Layer 5 of a small transformer language model trained on English Wikipedia (11 layers, counted from 0, width 64).
Take only the direct path to the model's output, skipping the later layers: a vector added to the residual stream pushes a token's score in proportion to its dot product with that token's output vector.

Output vectors of the tokens that the questions are about. A number n stands for n times 0.041.
"fl": -6 10 27 -7 5 32 -1 9 3 -29 -7 -19 6 7 -12 -2 10 -7 -21 -13 -4 -24 4 -3 -36 0 -12 22 8 -11 8 3 -24 3 -2 -7 37 -3 10 10 -8 14 -5 32 8 7 -13 4 3 10 1 -13 22 -17 -28 -3 -17 -7 1 8 7 2 2 26
"velopment": -16 21 29 -18 24 30 29 -18 -17 -50 -28 -25 -13 -4 17 -44 18 49 -45 -1 -9 15 8 9 -28 4 14 0 -28 2 -29 22 -18 15 1 -20 50 4 -8 27 -24 42 3 14 -14 36 2 -8 25 -10 10 19 34 5 -13 -21 -14 2 4 -27 -8 -37 -7 16
"ς": -21 22 -13 -2 9 24 32 -28 -8 -39 7 -16 37 33 20 -15 0 34 -1 -5 4 -28 8 31 -18 15 -3 -10 -9 -36 -7 18 -3 -40 0 -22 -12 17 37 13 -5 7 -5 6 -15 0 27 10 -3 0 29 10 4 -2 -5 -44 -22 -9 -3 2 30 -8 -26 -2
" Binomial": -13 -26 30 -1 -51 52 44 -11 -40 -59 -9 0 -15 30 36 5 27 34 -47 -5 -11 4 3 62 86 -28 11 -9 -52 -18 -29 47 -38 -54 5 -43 53 48 36 -10 -41 -14 -30 56 -80 36 29 0 -25 -8 66 -21 -2 -10 9 -38 9 -27 20 31 12 -30 5 6
" Carolina": -12 12 -1 -14 1 -2 12 1 -6 -8 17 7 12 23 19 -4 3 8 -14 1 18 -20 4 22 -17 11 6 8 -14 -29 -18 -13 25 -17 -5 -21 16 -5 -4 2 -16 20 20 13 -12 26 -9 14 3 -17 15 0 16 -40 22 6 -22 -22 7 -14 23 -6 -5 -28
" bel": -7 -1 16 -18 -9 33 -9 5 10 -23 28 -9 -18 12 -7 0 -8 13 -8 11 -1 -10 3 1 -25 2 -13 3 14 -13 -8 9 -21 -7 27 -20 -1 -10 10 0 -1 24 -4 34 -9 10 13 -7 15 12 15 -17 14 -33 9 -18 -28 12 -10 6 27 -1 -16 3
"″N": -25 3 -22 14 6 20 28 -20 -33 -21 21 24 2 5 -5 5 19 18 0 18 15 -6 8 71 22 -29 31 -9 -32 -39 -20 -3 -3 5 9 -15 -10 -7 16 8 -34 29 14 32 -27 -7 26 20 4 21 10 -53 -11 -49 5 -7 -22 13 -20 13 -15 -12 -5 7
"cing": -17 15 10 -1 23 26 15 -11 -21 -24 -29 -27 -1 5 13 -34 11 22 -4 29 4 12 -2 37 0 0 -24 23 -7 -25 -26 28 -32 0 -1 -33 4 2 12 26 1 20 -5 50 -21 32 -16 24 -17 -35 -23 -33 27 -32 -18 14 10 6 20 -17 24 5 -18 6
" category": -2 31 -11 -28 15 28 25 3 -13 -7 -19 -13 32 0 -5 -8 0 30 -13 17 14 -23 3 5 -12 -12 22 1 -31 11 -1 -2 8 -13 -10 -23 -14 -13 -4 5 -6 7 23 14 -17 14 8 28 6 -21 14 6 3 2 -6 -35 4 -4 1 -16 3 7 -17 9
" ancest": 0 0 -17 -6 1 23 7 6 19 -21 14 -4 11 49 18 -9 -13 9 -23 9 -24 -27 2 -12 -16 14 1 -5 -23 -3 -28 -27 -17 -28 34 -19 30 10 18 14 7 19 -11 47 -15 5 34 -3 9 -6 -10 -9 16 -21 0 -20 -28 0 -8 -18 23 20 -6 8
" Year": -8 -3 3 -42 11 12 52 -11 0 -10 -5 -4 17 -2 5 -13 10 30 3 14 19 -23 5 6 4 10 -4 -19 -49 19 -14 22 -1 -13 12 -20 -3 23 -26 21 -8 7 3 7 -31 6 5 7 33 -35 -7 -21 6 -24 20 -14 24 -15 -22 13 3 6 1 8
"ewhere": -16 27 2 -11 16 41 46 -2 -34 -30 20 -43 46 17 -46 -14 1 20 -27 -15 8 10 1 40 -50 -5 -8 14 2 -28 -31 -10 -2 -26 31 -17 13 3 21 31 -41 9 -13 52 -25 21 44 -1 -25 -14 12 23 24 -34 23 -14 -48 -24 11 -13 47 3 -4 -10
" listing": -20 30 10 0 -1 7 12 12 -22 -14 -28 -21 12 -18 17 -8 -8 25 -11 -29 -14 3 5 50 -32 -30 -8 24 -37 -25 -18 10 33 3 13 -35 26 5 10 4 -14 18 0 14 4 23 37 33 3 -5 -10 -2 3 -55 -20 -9 12 32 11 -9 -1 -23 -2 28
"theless": -4 -13 38 9 11 17 6 -32 4 -18 -27 -36 27 31 11 -75 14 33 -40 12 -2 -39 6 20 -23 21 -32 13 -5 -22 -48 15 -18 -8 6 -43 4 -8 42 67 -16 40 23 94 -44 -9 16 62 -2 -41 20 -9 1 -22 15 -1 -13 -16 -47 22 34 -24 18 -15
"ition": -19 -17 38 -9 -9 33 -6 2 -9 -20 -8 -11 16 9 21 -21 -9 19 -8 25 -6 -8 4 22 -3 10 6 14 -16 -15 -7 32 18 -7 14 -12 20 3 -2 21 -22 20 32 10 14 -6 10 18 4 -27 -1 4 27 -49 -22 -5 17 -39 -27 -42 16 -2 -36 0
"rise": -14 26 22 4 28 56 53 -13 -8 -17 -21 -26 18 38 6 -34 -8 12 -44 -14 19 -24 8 8 -2 -1 13 0 -6 -23 -8 16 -14 0 -33 -16 -16 7 21 31 -22 33 -20 28 2 -1 1 20 3 4 0 3 21 -35 -7 -12 -8 -21 10 2 15 -19 -19 -19
"igible": -26 34 12 -20 -15 -6 5 -8 -4 -16 -14 -2 -7 -16 -4 -1 7 19 -71 46 -7 -39 6 15 -1 16 -26 -14 5 19 -10 15 -24 -26 17 -6 7 5 25 4 -50 25 33 43 -8 53 3 53 18 -39 16 1 60 -80 -8 11 -40 27 -4 -17 15 17 -22 0
"ieth": -2 -18 15 -17 -21 5 27 26 16 -33 -7 -25 -1 51 7 -46 42 41 -13 -3 26 -30 4 -38 -64 26 41 21 -10 -33 -16 20 2 -44 12 -14 24 2 17 14 -11 39 -13 45 -12 12 1 21 -24 -49 20 -1 33 -49 7 -5 25 -28 -19 8 18 17 -24 -10
"ompl": -8 11 52 9 -29 34 -36 17 -6 -33 -1 -18 -5 2 -4 4 33 6 -38 35 9 -18 12 -1 -26 25 2 16 -35 -32 -19 8 -8 6 29 -9 12 -22 13 18 -29 28 -4 18 -26 10 23 19 -12 6 15 -46 11 -15 10 -31 -5 -22 7 16 16 8 3 -5
"Biography": -25 4 -6 -14 22 11 14 5 -14 -19 3 -20 1 44 -20 -28 16 36 -39 7 -11 -9 9 -10 -7 2 9 42 -16 -14 -24 -3 3 -22 -8 -32 34 18 2 39 -11 30 3 2 -17 23 20 2 11 22 -13 -27 -3 -9 0 -26 22 -12 14 6 12 -7 7 -25
"auc": -1 24 -26 -17 -8 42 -8 8 6 -36 -1 -14 8 30 -3 25 9 55 -75 17 -19 -37 11 -14 -13 -10 15 38 4 -24 -23 24 -5 -30 25 -2 13 -19 -3 16 -6 34 -28 67 -1 17 -3 -2 -4 -34 -9 -38 24 -35 12 -19 12 -16 8 -4 21 -7 5 22
"redited": -23 33 -19 7 17 16 -18 -12 -7 -46 12 -9 -6 1 -14 -9 -7 34 -45 36 -27 -16 11 14 -9 -15 11 6 -26 -24 18 1 26 -13 8 -16 5 21 13 -2 -15 -3 -5 30 -41 10 15 35 17 -13 18 -19 23 -56 11 3 28 -8 -7 17 34 16 -5 -11
"Charts": -23 18 20 -12 14 9 76 24 -17 -49 -32 7 11 15 -9 20 -3 4 -33 19 -19 -11 13 46 -40 -3 15 9 -33 -30 -11 3 34 -22 5 -29 25 -17 -29 -8 -22 36 -20 13 -29 35 28 48 22 16 -11 -23 33 -39 -19 -42 -1 -8 -10 1 0 -5 2 33
"=": -19 0 8 32 22 3 9 -3 4 -22 -15 24 11 -16 2 -3 19 25 -42 23 -19 1 2 -9 -1 5 22 -40 -37 -11 -13 22 -12 -28 -33 -13 28 5 19 27 17 8 14 11 -13 -13 23 36 -5 -7 11 -10 23 3 -21 -35 -22 9 19 3 17 -9 -9 -29
"DST": -26 38 60 -23 -33 13 60 12 -10 -55 29 -26 21 -24 -30 -41 20 5 -4 16 -56 -57 20 26 -24 64 -6 5 -38 -17 -15 9 67 10 28 -22 29 -14 45 6 -25 19 -1 36 -94 34 26 -3 -4 7 -23 -33 21 -5 14 -43 -44 14 42 -28 8 -8 16 13
" Phylum": -4 10 9 -44 20 34 50 -16 -5 -35 -2 -3 61 -18 -40 -7 -21 -6 -44 17 -31 -1 12 24 -3 23 2 50 -23 21 -4 -1 -23 -32 3 -29 30 17 20 4 -16 31 20 21 -16 48 13 60 -7 36 30 -21 12 37 -33 -25 -47 -26 -34 -10 7 -18 -52 -25
".e": -16 -8 17 -9 0 20 -21 4 -13 -60 -23 12 16 -15 -9 -22 -8 17 -2 -4 3 -8 6 38 -14 9 -9 -11 -24 -26 -51 17 -24 -20 13 -9 34 -29 39 -1 20 31 1 72 -10 21 15 13 31 -41 30 -29 8 -33 16 -25 -44 47 -5 19 28 4 24 -6
"\"),": -18 10 -3 23 40 1 26 -13 -23 -27 11 -19 3 16 -17 -18 6 10 -27 -22 -3 -19 6 20 1 22 17 15 -4 -11 -23 33 12 -52 16 -29 7 16 -4 30 -63 58 0 -4 5 8 -16 17 -10 -10 32 -27 -21 8 22 -56 3 20 16 -4 20 3 -18 7
" W": 0 -1 24 1 6 8 -4 9 6 0 -4 -3 4 -10 9 -6 5 -5 -1 -4 -1 -13 -5 25 -12 -14 -9 15 -3 -16 -3 12 -15 -1 27 -6 18 -16 -2 6 0 3 7 -13 -8 1 11 6 0 3 -1 -12 2 -11 2 -3 5 0 -6 7 -5 1 -7 -8
"ruary": -12 28 7 -13 -6 -6 43 -32 -25 -33 20 -25 -11 -3 -18 -22 33 25 -25 24 8 -38 16 11 -32 -20 10 37 -33 9 -3 39 -31 -51 7 -5 13 -8 33 9 -29 49 24 25 1 15 59 4 2 -40 15 -16 38 -44 25 -6 -2 -13 -27 -5 31 -34 -3 8

Each question shows what one neuron of this layer's MLP adds at an activation of 1. A number n stands for n times 0.012.

n16: -3 9 4 0 -16 -1 -1 -12 15 3 8 -7 -1 11 -24 -12 14 -10 17 -21 16 0 29 5 -11 14 6 -17 1 4 -3 -8 -37 -8 13 -27 1 5 10 -28 0 -6 -9 4 -5 -18 11 -4 -33 -13 0 0 -3 32 5 -13 -1 22 -18 5 7 35 33 23
Pushed down most: "ition"

n10: 18 -25 19 36 32 -3 29 37 -23 6 -9 11 9 -49 -2 -22 -19 -4 33 1 18 -5 45 -37 -38 -44 -41 6 -17 -36 -4 24 19 -15 15 31 20 37 24 -18 -5 9 59 -54 31 -12 -34 -9 13 -24 -46 23 16 -14 9 18 15 -17 -45 17 -1 15 -6 -16
Pushed up most: "ition"

n33: 42 -13 8 3 7 -9 -22 24 -2 -18 -26 14 3 26 1 -2 -12 2 -42 22 -39 -28 -34 -5 5 -5 -1 -1 11 41 -38 12 14 2 -1 26 -26 8 8 1 4 15 -23 14 10 12 -4 -22 -14 -1 -21 -17 15 21 -18 26 0 -6 -7 -6 5 9 16 28
Pushed up most: "auc"

n65: 13 7 25 -24 16 -6 -8 27 -3 -2 -24 -10 2 26 -1 -2 -16 21 -2 -34 21 17 -63 -2 19 -4 21 -18 -13 -5 10 -33 -14 15 13 20 9 31 5 -34 -5 4 5 22 9 0 5 0 9 5 -17 -11 -11 -14 -14 -14 -14 -2 -22 3 -16 0 41 26
Pushed down most: "ruary"

n123: -27 6 11 -3 6 -2 17 -28 5 -21 -16 -16 21 -5 5 -5 -6 6 13 -3 21 24 21 -29 9 -27 2 -17 4 -10 30 13 14 17 -10 25 16 -2 14 7 -2 -7 41 -1 -9 7 -16 -15 19 -16 -18 -3 -2 17 5 -11 -8 2 -25 22 -16 -9 -27 -14
Pushed up most: "velopment"

n20: 39 5 -28 -5 25 -8 -24 12 -13 8 7 3 -18 -3 -21 -7 -15 -14 -15 -4 18 -17 -42 42 19 8 6 -18 4 18 1 -11 0 3 9 12 12 4 3 -10 -12 14 25 -19 -9 -1 19 17 15 24 -13 -5 -12 -6 -5 -12 -1 27 -15 -24 -10 -5 -2 17
Pushed up most: "″N"

n58: -3 4 10 27 45 2 8 7 -3 7 -23 -2 -9 14 27 -10 -7 -8 -21 -8 -3 -30 6 26 9 -12 14 -4 14 -20 -2 -7 4 14 -20 27 -9 -5 -8 4 -31 2 -5 -9 10 9 7 -13 -10 1 1 25 -1 10 29 3 17 -49 -14 -18 1 -3 -10 -15
Pushed down most: ".e"

n42: 2 -13 -9 3 1 29 5 5 -8 -12 -5 -29 28 7 -14 4 3 -8 -20 9 7 -7 52 11 -13 19 12 -9 10 -24 -3 5 -20 -2 2 -24 -10 3 36 -16 -28 -4 -13 16 -10 1 23 0 -18 1 -5 -3 0 -1 -1 6 -15 1 -15 -5 14 19 34 4
Which two tokens does it push up most, strongest first? "ewhere", "theless"

n31: -9 -2 -5 -8 8 -45 -9 6 -20 0 6 13 13 19 -14 5 22 10 26 -14 -2 0 -11 17 -12 5 18 11 -18 14 -20 5 -4 -8 -15 11 63 -2 12 7 -3 8 22 -13 16 -25 5 14 20 -24 -13 4 19 -2 -12 -20 -10 -39 19 14 -30 13 -22 -8
Pushed down most: " bel"

n84: 36 1 18 -4 23 -4 -23 12 -8 -1 1 15 9 -1 -6 10 -2 23 -3 -11 -16 -7 -46 -15 9 4 -14 -2 -23 9 -5 4 -7 -19 27 3 11 -12 -37 27 18 3 -12 -6 8 2 -14 -10 17 13 11 16 2 -17 12 -13 29 3 4 -23 13 9 -4 -35
Pushed down most: "″N"

n95: -5 -14 -7 12 2 -19 -4 -7 5 -14 -6 3 9 31 -14 1 1 -1 5 1 13 4 5 8 -5 25 -3 -11 0 -29 -11 5 3 -41 -17 18 -11 3 15 9 -12 7 -30 -18 25 -4 16 -31 -3 20 9 41 -5 7 7 1 12 -27 8 -16 15 -14 24 20
Pushed down most: "igible"

n40: 23 -26 10 -10 -24 -1 -14 0 18 0 13 18 -26 -2 -18 28 -9 -34 26 1 -7 -6 -27 -10 -7 13 25 4 23 -8 11 5 -13 23 11 -17 -9 7 -15 -26 3 -16 5 52 15 -7 -20 -37 12 4 43 -3 -1 7 -8 -6 6 -19 3 8 0 -32 21 9
Pushed up most: " bel"

n45: -13 -14 20 -11 -58 -26 0 0 10 -16 10 22 10 32 -21 0 -12 12 -3 -7 -6 27 1 37 3 -8 -37 -32 -17 10 -36 -33 13 37 36 4 11 -11 17 -22 -14 36 -16 -5 -21 2 -18 33 11 26 8 19 -37 22 -12 12 27 11 -19 -4 -26 15 -12 -6
Pushed down most: "ruary"

n115: 54 -17 -32 -45 -3 17 11 31 -20 -7 -1 1 -19 1 32 1 10 -39 7 12 20 -1 23 -2 -7 22 -7 13 -18 9 -26 10 -20 -1 29 37 7 -32 9 23 16 -18 -10 1 4 -1 -10 -19 14 -15 -10 10 -19 -6 -15 12 29 -24 13 -27 3 15 -3 -26
Pushed up most: "ieth"

n17: -20 -10 -11 -25 34 15 5 -46 -4 -22 -7 4 -10 -9 26 0 -6 -8 -17 7 10 9 8 -6 0 -15 5 -18 -47 6 30 10 31 23 -2 -2 7 14 19 -6 -3 20 21 3 14 -29 16 36 -4 -11 22 -8 -23 -36 -27 2 7 43 -8 15 -23 -13 -5 25
Pushed down most: "ewhere"

n53: 25 21 -19 -23 37 -5 8 18 -3 26 -7 11 -19 12 -7 -12 2 1 29 0 -1 -33 -25 -16 5 -11 0 7 -19 6 -11 21 13 11 -7 12 27 0 -29 33 38 0 1 -42 13 -3 -46 -14 -1 14 8 31 -34 -3 11 -12 21 -23 -1 14 7 -25 0 -12
Pushed down most: "igible"

n4: 29 7 5 2 -2 -3 -9 12 5 -12 24 5 -13 8 -16 30 -12 -13 -14 2 -13 -6 10 -4 5 -8 -23 8 5 5 0 14 -13 -9 4 5 -3 -9 16 -15 -13 4 -12 19 18 0 15 -14 -12 -20 22 -25 3 -3 10 -13 -8 -13 6 9 -3 14 -19 14
Pushed up most: "auc"

n77: 38 7 10 5 14 -8 -35 -31 -19 2 -24 12 20 18 6 -23 -33 0 15 -16 -17 -9 -10 14 26 -9 6 -10 -7 -23 6 -33 42 9 -9 -15 3 20 -14 -22 6 -2 37 -7 2 1 24 -7 4 8 -19 -1 -26 0 9 23 5 37 -10 -36 3 19 14 9
Pushed down most: "ieth"

n110: 17 -3 0 -35 5 -5 3 -8 -4 -15 -16 4 9 -12 8 0 -21 -15 -11 -3 -2 -16 -11 28 -6 0 5 -4 -19 10 10 -11 25 32 7 15 20 -8 -24 -10 -13 -3 3 6 11 8 4 20 3 0 14 23 3 -18 -22 -2 16 1 1 18 -18 -12 13 10
Which two tokens does it push up most, strongest first? "Charts", " listing"

n21: 2 11 13 12 46 -12 5 21 11 20 -11 14 -8 -9 -3 9 -2 3 -16 2 -11 -25 -43 -15 -5 -8 1 -12 -6 12 5 2 -19 -1 -2 36 8 -1 15 1 -17 0 -3 7 9 0 14 25 0 -2 -1 -14 -2 -27 -20 11 -3 4 -5 -13 -15 -8 -5 31
Pushed up most: "igible"

n109: -15 -14 -14 3 29 -49 26 13 -32 -33 17 -19 -5 -18 27 -12 13 -60 22 -22 42 -40 1 -5 7 -15 24 -15 -9 18 51 13 31 -24 -39 10 14 20 1 -3 30 54 41 -16 -11 -28 0 37 -13 -37 -19 16 38 -30 3 -14 -11 -22 -46 42 6 0 9 23
Pushed down most: "auc"

n85: 23 -9 6 1 -2 11 4 8 5 -7 1 -21 -1 -22 -19 18 -5 -23 -17 -6 -1 27 24 12 -1 12 -22 -3 -3 -1 -8 -2 -9 -9 10 26 -11 -15 4 -25 4 3 -4 10 25 -4 17 -28 1 -22 -2 -6 -6 -2 -2 -1 5 11 3 23 1 12 -9 6
Pushed up most: ".e"

n47: -21 30 -9 -43 9 -25 -19 4 -10 -34 -2 7 -5 7 -13 34 -4 11 -12 -8 0 -6 36 0 -34 6 -10 7 -11 -9 -5 3 -27 -3 25 -19 15 -4 27 -31 8 19 14 -11 12 -10 26 -21 22 12 15 -19 6 -32 31 18 -50 33 8 30 31 -21 -1 4
Which two tokens does it push up most, strongest first? ".e", "ruary"

n96: -7 16 -3 11 1 5 -37 9 -20 2 8 -19 -21 25 -27 -4 -5 18 1 -1 -25 -6 -43 -37 14 13 -8 3 6 12 40 -21 -16 3 11 33 26 1 -4 -48 6 16 -4 6 26 -7 29 19 6 -8 11 3 -7 -4 0 6 10 -13 -23 18 2 -11 -2 11
Pushed up most: "redited"

n83: -6 32 7 -8 21 -2 18 -11 9 13 -7 -25 9 -11 -5 -16 8 -19 6 -15 27 -14 35 1 28 -13 16 13 -3 21 -2 -28 7 -20 -13 -2 -12 -7 24 -5 5 6 14 29 -4 -4 0 -5 43 -21 18 -5 -6 -11 -20 -17 9 14 -15 -10 -31 -11 -2 -21
Pushed down most: "ompl"

n51: -38 -10 6 15 13 -6 -22 -31 5 16 7 -2 16 0 -14 22 3 -23 -38 18 -45 24 9 22 3 -15 -16 9 -9 22 -24 -25 -4 5 19 -8 -17 14 25 7 -37 1 0 -4 18 25 -5 27 -15 30 -7 -9 0 23 -2 -11 -12 -17 -2 0 10 19 10 15
Pushed up most: " Phylum"

n8: -25 10 -6 -7 7 12 -16 -54 36 20 5 -22 2 5 -4 -32 -7 10 -8 -37 -14 6 -24 14 -8 23 15 -7 6 38 23 16 -9 26 -6 8 -14 5 22 -24 25 -13 -15 33 11 15 -9 22 24 25 5 -7 -38 10 -36 25 -26 19 -22 -23 -28 -3 -22 44
Pushed up most: " Phylum"

n38: -6 11 20 2 29 -9 19 -13 -12 33 -24 -3 1 22 5 -16 5 -34 1 -1 23 -16 0 -22 -6 -11 35 -5 -17 2 -32 -19 -16 13 12 -4 -10 -12 6 -3 25 14 12 10 12 -21 9 -19 9 -18 5 7 -1 24 5 -8 -25 31 18 -2 -10 -10 -9 4
Pushed down most: "redited"

n64: 11 -20 22 17 19 -4 -17 1 11 19 -1 2 -8 2 20 0 -7 6 -8 3 9 -15 -48 -11 -2 4 -10 -9 -23 13 0 -6 6 11 -28 11 18 26 1 10 4 -7 -2 -22 5 -20 18 -3 11 -2 -12 -2 5 -1 -1 -13 1 -5 16 -29 3 9 -19 13
Pushed up most: "="

n56: -19 17 -12 1 26 1 10 5 5 -22 -1 23 8 -13 26 2 -13 6 -5 15 14 23 -26 -4 23 -24 13 1 -33 27 1 -15 -14 -17 -4 -7 34 18 8 10 -11 30 20 21 -16 -2 1 -10 2 -9 -33 8 15 -9 -13 8 -15 13 -25 12 -8 -37 -13 -7
Pushed down most: "ompl"

n106: -15 7 38 20 -4 17 2 -11 3 -13 4 4 -2 -21 -7 -21 -7 28 -5 -8 -17 10 -5 -2 9 -7 -26 10 -11 33 11 7 -14 -7 7 -23 -11 6 -14 -24 -15 4 -8 22 3 -6 20 -16 7 18 -15 1 12 12 0 1 13 7 -29 6 19 11 -14 2
Pushed down most: " Carolina"

n66: 2 -4 8 -20 -10 -2 -3 0 24 18 12 -16 10 -20 4 -23 -23 3 8 0 8 27 0 8 11 -3 27 17 -17 0 5 -39 -23 0 16 30 5 -11 -34 -1 39 11 6 -13 1 12 17 -11 -3 8 -14 -43 -6 0 -9 -34 21 25 -15 15 -8 25 -46 25
Pushed down most: "theless"

n125: -4 19 4 21 -28 1 -3 -2 9 -5 -15 4 21 14 -32 -20 -19 -4 -3 -1 6 5 -10 2 -3 5 -25 -18 11 -2 -5 9 -12 3 4 -2 -4 0 14 -8 8 -2 -21 2 -11 10 7 -11 -22 6 17 22 -11 18 14 -4 -11 5 -6 -2 6 18 27 24
Pushed down most: "ition"

n86: 29 -1 24 6 -21 19 -19 34 -15 -17 4 14 -17 -4 -32 -1 1 -13 -12 -10 18 12 -9 -38 -23 -3 -13 7 28 -9 19 -9 -29 -23 -16 17 -12 25 13 -17 24 12 6 -20 19 1 9 -6 35 14 -5 6 26 -22 -18 7 -5 -34 -8 14 5 0 -8 28
Pushed up most: "fl"

n13: 35 -25 10 -35 4 1 -31 -40 14 -6 -12 -5 -20 -12 49 10 -3 17 -25 -29 28 -10 -10 -3 6 -21 26 1 22 3 -10 -2 -5 15 3 6 -14 4 12 -3 -18 1 23 18 1 -22 22 -12 27 8 19 0 12 -16 -24 11 21 -1 -16 -39 19 10 3 -2
Pushed down most: "DST"

n104: 24 14 -8 15 -16 -43 13 -9 24 -4 -12 5 3 23 -35 -18 -18 11 -32 14 -1 -6 4 -12 5 -35 47 18 -13 1 27 -14 45 -18 15 -39 -6 29 14 -38 -1 -6 13 21 20 5 25 16 5 3 -13 2 -11 -9 -13 -4 33 -20 -35 31 6 -8 -3 -19
Pushed up most: "redited"

n80: 7 20 -22 -3 -10 -21 3 -5 12 16 -10 -19 36 -3 -24 -1 12 5 -7 -1 23 10 -23 -7 -10 -14 14 0 -1 12 17 -13 12 -16 -5 21 -11 0 7 -26 -14 12 11 14 21 -8 10 -20 -9 -3 -11 11 -10 14 4 5 -15 -12 -28 15 9 19 1 12
Pushed down most: " Binomial"

n48: -21 3 28 -38 -31 38 1 -1 -25 -5 22 6 -8 -5 -21 24 3 -14 -16 -8 0 -23 -17 -19 23 -16 -12 2 -4 67 24 -6 -46 16 26 -3 11 20 10 -2 -23 9 -22 36 -17 -5 0 11 81 -5 -14 4 10 -12 -18 -5 -8 21 -29 -4 -12 -5 8 11
Pushed up most: "igible"

n67: 0 -21 6 -7 -1 1 -6 0 -18 -1 -4 -15 -9 1 30 -6 8 12 17 12 -20 -19 -31 15 -2 -20 -7 -4 -38 31 11 16 7 13 -4 12 23 4 -13 30 -3 1 4 2 12 -24 -6 13 -5 4 -27 19 -5 -18 7 3 28 -15 5 7 -19 -10 6 -1
Pushed up most: "ition"

n37: 17 -9 -11 1 17 -13 -3 -27 -1 5 -8 19 -1 -26 18 -9 -6 6 5 -1 7 -9 -14 0 14 -9 8 -18 -1 11 -6 4 0 44 8 9 12 11 -24 8 -4 -23 -6 -9 -3 -28 -4 10 33 29 3 -4 -1 -8 -12 -13 38 -4 -13 23 -10 -25 -2 4
Pushed up most: " Year"